Layer 9 of a small transformer language model trained on English Wikipedia (14 layers, counted from 0, width 128).
A neuron's activation on a vector x is GELU(weights . x + bias), where the dot is the dot product.
The model reads these tokens: "e" "am" " M" "ed" "ia" " W"

The vector x that enters this layer's MLP at each token. A number n stands for n times 0.062.
0 "e": -19 -4 -79 -37 -13 -3 9 5 -14 11 32 -21 -13 3 -22 1 12 -5 11 14 -22 3 0 9 -5 -4 36 -7 -22 14 -6 11 -17 33 -9 -18 -4 24 3 -11 7 4 -4 5 9 13 22 -24 23 -1 -9 33 -17 1 -18 -14 -37 9 22 -3 -26 13 41 -12 27 1 -2 5 -34 -12 8 -14 54 17 -20 -3 1 12 13 -18 -11 -8 -11 0 21 -35 -6 13 0 -2 14 9 9 43 1 -24 5 17 -12 0 10 -7 2 10 -11 -3 -25 -4 -5 -10 12 -9 26 6 18 -4 -13 5 5 -2 30 25 4 -19 16 -11 -1 5
1 "am": -16 -23 -84 -42 -25 -8 -4 2 -2 30 18 -16 -19 8 -17 5 -2 4 8 -2 -20 -11 23 6 -5 -1 50 0 -24 14 -14 23 -7 2 -7 -14 -4 -1 25 -24 7 -13 4 6 17 3 0 -6 19 8 -14 10 -25 8 -24 -9 -29 -3 18 7 -19 16 49 2 14 -8 -11 -5 -33 -12 9 -7 62 17 -7 13 21 8 1 -29 -7 10 -9 9 12 -26 -35 13 5 -3 -7 17 8 20 -5 3 17 24 2 3 19 8 -18 8 -12 -4 -21 11 11 -7 18 4 6 0 12 -5 -3 11 -2 7 13 16 -12 -8 24 14 15 0
2 " M": 16 18 -95 -40 -28 -4 -8 -18 11 21 29 -13 -15 -3 -26 0 3 -6 4 -3 -36 26 -9 1 -3 -2 38 -3 -5 13 -5 -7 -4 -12 -1 -7 5 10 -11 -13 1 -17 0 1 8 -1 18 -16 7 15 -12 6 -5 18 -19 -33 -25 1 22 8 14 28 15 -11 42 -7 21 -1 -6 4 10 -5 49 4 -24 21 4 6 2 -11 17 -15 -23 8 12 -3 -17 12 7 -5 -20 -5 41 47 7 16 -7 4 -4 7 6 -4 -21 -6 10 2 -15 -2 -21 4 -3 9 20 9 -1 -19 3 -9 -17 23 11 11 -7 -10 22 3 -2 -5
3 "ed": -1 4 -22 -9 27 6 -12 -9 0 -1 22 -2 11 17 -31 3 34 33 4 -5 -13 30 -5 -49 20 -34 10 18 12 -33 -49 -15 7 20 22 2 20 -30 -28 4 18 -16 -15 -43 21 7 -7 23 -2 38 27 -23 -7 19 0 -6 -19 -4 21 -13 11 -9 -7 36 -1 -25 -8 6 14 -28 24 -1 3 -14 6 -20 -14 25 -9 -9 21 19 -38 0 -16 15 10 -17 -4 -30 21 -21 44 24 -5 -35 47 -10 -7 13 25 -25 12 6 30 10 -49 18 7 8 -14 14 -5 -17 16 -53 19 -4 24 -9 6 2 18 8 -13 -24 8 24
4 "ia": -3 -5 -32 28 -6 -10 -19 -18 -22 -10 -22 20 -21 -26 -9 -2 35 -8 7 -2 -29 -6 26 2 19 -11 33 -6 -1 1 13 41 4 22 26 -2 -24 -19 -15 -13 -10 20 5 -17 11 -11 -25 -8 -10 4 12 6 10 -12 -24 -29 -32 -13 3 -10 5 1 32 -14 -23 11 1 -1 -10 10 69 -21 19 -10 -12 -6 14 14 -17 0 -7 48 -32 -6 -8 -16 -39 -3 -1 2 -22 19 19 43 -7 -18 -17 35 -34 15 -2 18 10 -6 36 2 -8 -9 -31 6 24 20 9 -8 51 22 3 12 6 1 34 -24 -15 10 0 17 -8 27
5 " W": 27 13 -73 13 -7 13 -10 -31 -10 1 7 -18 -9 -2 -31 -10 7 -42 0 -4 -7 15 -26 15 7 -26 21 -3 -16 -11 11 2 -22 -9 10 0 10 -12 4 -28 10 0 14 17 13 -7 10 -31 19 27 26 16 0 5 -33 -40 -2 25 0 -11 21 19 -25 20 47 9 20 -9 -19 10 15 22 21 -42 26 -25 0 32 1 -1 1 -17 -5 -7 -6 -6 -10 1 5 -31 -27 20 35 21 38 -2 10 2 9 -15 4 -22 -10 17 11 -2 34 -9 -19 -26 -8 -15 13 -11 11 -3 3 17 -10 23 -27 -2 4 -21 25 -5 1 48

Each question shows the input weights of one neuron of the MLP. A number n stands for n times 0.0049.

n247 (bias -0.251): 14 19 -11 -28 -25 -11 12 -15 19 1 20 1 17 9 -18 8 3 19 -11 -18 1 -13 -4 -3 -3 25 -5 5 -26 22 28 16 35 36 -11 -2 25 43 11 25 7 -17 2 32 -49 10 4 7 25 -34 1 12 18 7 -12 1 -15 15 -38 -6 13 -10 -13 7 -24 1 -18 43 -18 -18 -41 6 10 -17 -8 6 -28 39 -30 -8 22 25 10 7 -14 17 -16 -22 -1 12 18 22 -26 -17 -43 -25 49 4 -4 23 44 21 -10 -18 -13 21 -4 -13 -6 -2 -50 -19 -6 36 -26 -16 8 -13 -5 -54 22 -18 10 -38 17 10 2 17
On which token does it fire most? 0 "e"

n240 (bias -0.314): 40 1 3 15 -8 23 20 23 0 -1 -8 9 12 -5 -15 -13 11 23 21 -20 7 -9 29 -13 -27 16 -13 -12 -18 22 24 1 -15 -8 -39 -22 0 -14 -17 -1 -9 22 11 -22 -23 14 51 -24 22 -37 16 15 -17 -44 31 -20 -2 -13 17 1 -18 -12 -22 0 4 -10 -37 28 21 -35 6 -52 4 37 3 2 11 18 -4 8 -4 -4 -11 29 -16 19 -26 20 3 8 39 31 -7 11 3 2 27 -28 2 2 -12 -7 -3 25 -15 -2 -33 13 21 10 -33 -7 3 -5 38 11 -33 11 -1 -31 23 34 -12 7 37 -11 -25 0
On which token does it fire most, and how strongly? 0 "e", at about 1.7

n140 (bias -0.288): 16 24 25 1 -8 3 -19 -44 4 -15 -3 -5 39 -21 12 -4 -16 12 19 22 25 -5 -42 15 -24 -13 -3 -32 6 6 18 23 24 9 3 -6 3 34 1 38 27 30 -44 -6 -15 23 12 -39 -14 -10 -36 -12 -45 -17 -11 23 -35 -7 -32 -4 20 6 17 -34 6 68 19 14 -56 19 -6 0 -1 28 -37 -16 5 -35 41 -25 -12 -22 -3 -18 -14 37 23 3 23 22 9 -16 2 8 3 41 10 24 10 -17 5 20 -15 25 15 -6 3 4 -13 10 -12 1 -22 9 -6 17 12 13 3 1 45 -58 -19 -22 -11 -10 -21 -24
On which token does it fire most? 0 "e"

n81 (bias -0.269): -3 5 -9 -19 51 -13 27 26 20 -6 12 -26 9 3 -5 12 5 0 30 -15 17 -33 2 -6 14 29 1 4 -9 14 -14 7 -12 43 -10 8 5 12 3 18 -21 -38 -6 -15 3 -13 -9 31 20 -8 -18 -1 -1 1 35 26 -1 -12 14 15 3 45 -5 -17 8 0 -9 -2 4 8 -37 -7 2 15 -3 -30 16 -20 1 -6 -30 -44 -11 -17 -2 -19 -4 -26 6 -25 32 1 -12 -41 -14 9 9 40 -12 -32 5 25 43 24 -15 0 -41 -16 3 49 -10 -4 -13 15 7 24 22 -65 43 43 -22 6 -30 10 13 -33 -37 -39
On which token does it fire most, and how strongly? 0 "e", at about 0.39

n191 (bias -0.198): -1 -10 3 -8 -22 -28 -10 -17 18 14 10 -3 13 -42 -12 -1 -9 19 -16 -5 82 21 9 -24 -15 12 2 30 -56 -9 6 -14 21 9 19 5 15 24 -23 13 -24 -40 18 20 14 1 -7 -18 42 -17 26 6 3 -20 -3 -5 -11 9 6 6 -29 -26 19 -31 -15 29 -1 -18 -9 -4 -6 -13 -16 -19 -27 10 -25 16 -35 1 -22 19 5 26 24 3 6 -9 13 -9 47 18 -13 -12 -35 8 30 7 -2 6 59 19 -11 -6 -31 10 -37 7 -7 24 -54 30 -20 -12 -32 -7 21 18 38 -8 -12 14 9 -18 5 -6 14 14
Its three highest activations, in order, are on tokens 3 "ed", 1 "am", 0 "e"

n117 (bias -0.303): 9 10 -2 -57 -9 6 14 12 1 44 5 13 2 -28 -13 40 10 42 -20 16 19 -22 5 -11 -6 1 -18 5 21 7 5 1 -41 -9 17 12 -10 1 -54 0 22 12 -23 -28 -8 -6 2 36 -6 -5 -27 -7 -14 -16 13 26 -11 -16 6 -10 14 -11 7 -16 -21 3 -4 32 -15 12 1 3 -7 -8 -23 -13 -3 1 -26 22 28 4 15 -1 -23 14 -22 -28 8 6 36 44 17 -18 34 17 30 -29 -8 -1 1 -1 0 -23 30 18 -10 -11 45 25 -15 9 7 -29 -30 -2 -33 6 -42 30 65 21 -25 6 -9 -20 18 -25
On which token does it fire most? 3 "ed"

n195 (bias -0.212): -20 -1 15 -7 14 -17 -14 40 2 -25 10 7 18 -26 -30 22 -2 5 12 2 -6 4 9 -46 26 -17 1 -22 -1 -22 46 26 -30 -11 -47 -22 -15 15 -15 44 6 20 38 -7 19 42 1 8 -15 -29 -24 -1 19 -14 29 -1 -1 6 -18 24 -8 -5 16 -25 17 9 -9 -3 -13 9 -5 -2 21 -29 23 -9 2 4 12 -30 26 17 7 5 -4 -37 -5 -10 -2 -14 -2 44 10 -3 28 -12 -1 9 28 -27 17 5 -5 3 -27 -13 -24 -6 -1 25 -15 26 -5 -43 -3 18 7 8 -23 12 7 3 -12 3 2 10 -3 -14
Its three highest activations, in order, are on tokens 0 "e", 1 "am", 4 "ia"

n172 (bias -0.256): -12 -23 4 -21 -11 18 19 -7 -31 -10 42 -29 36 20 25 -8 22 32 -34 -45 28 8 32 37 -12 14 0 -11 -44 4 18 17 -35 -15 -35 -52 17 15 6 -1 -5 -5 26 28 7 -7 -11 4 10 -38 10 2 -7 -17 -5 51 6 -17 -38 23 -16 -18 -7 -17 -23 26 -18 5 -26 -28 12 -12 7 3 -38 30 2 -3 -11 6 -24 -11 56 40 30 5 -36 -2 9 43 9 -13 -1 -19 -12 -3 19 -7 43 19 -3 -6 -6 5 8 35 -13 1 -9 25 -20 -1 -17 7 -1 -31 -1 -4 -2 -13 16 -21 -5 -15 -11 -10 40 13
On which token does it fire most? 1 "am"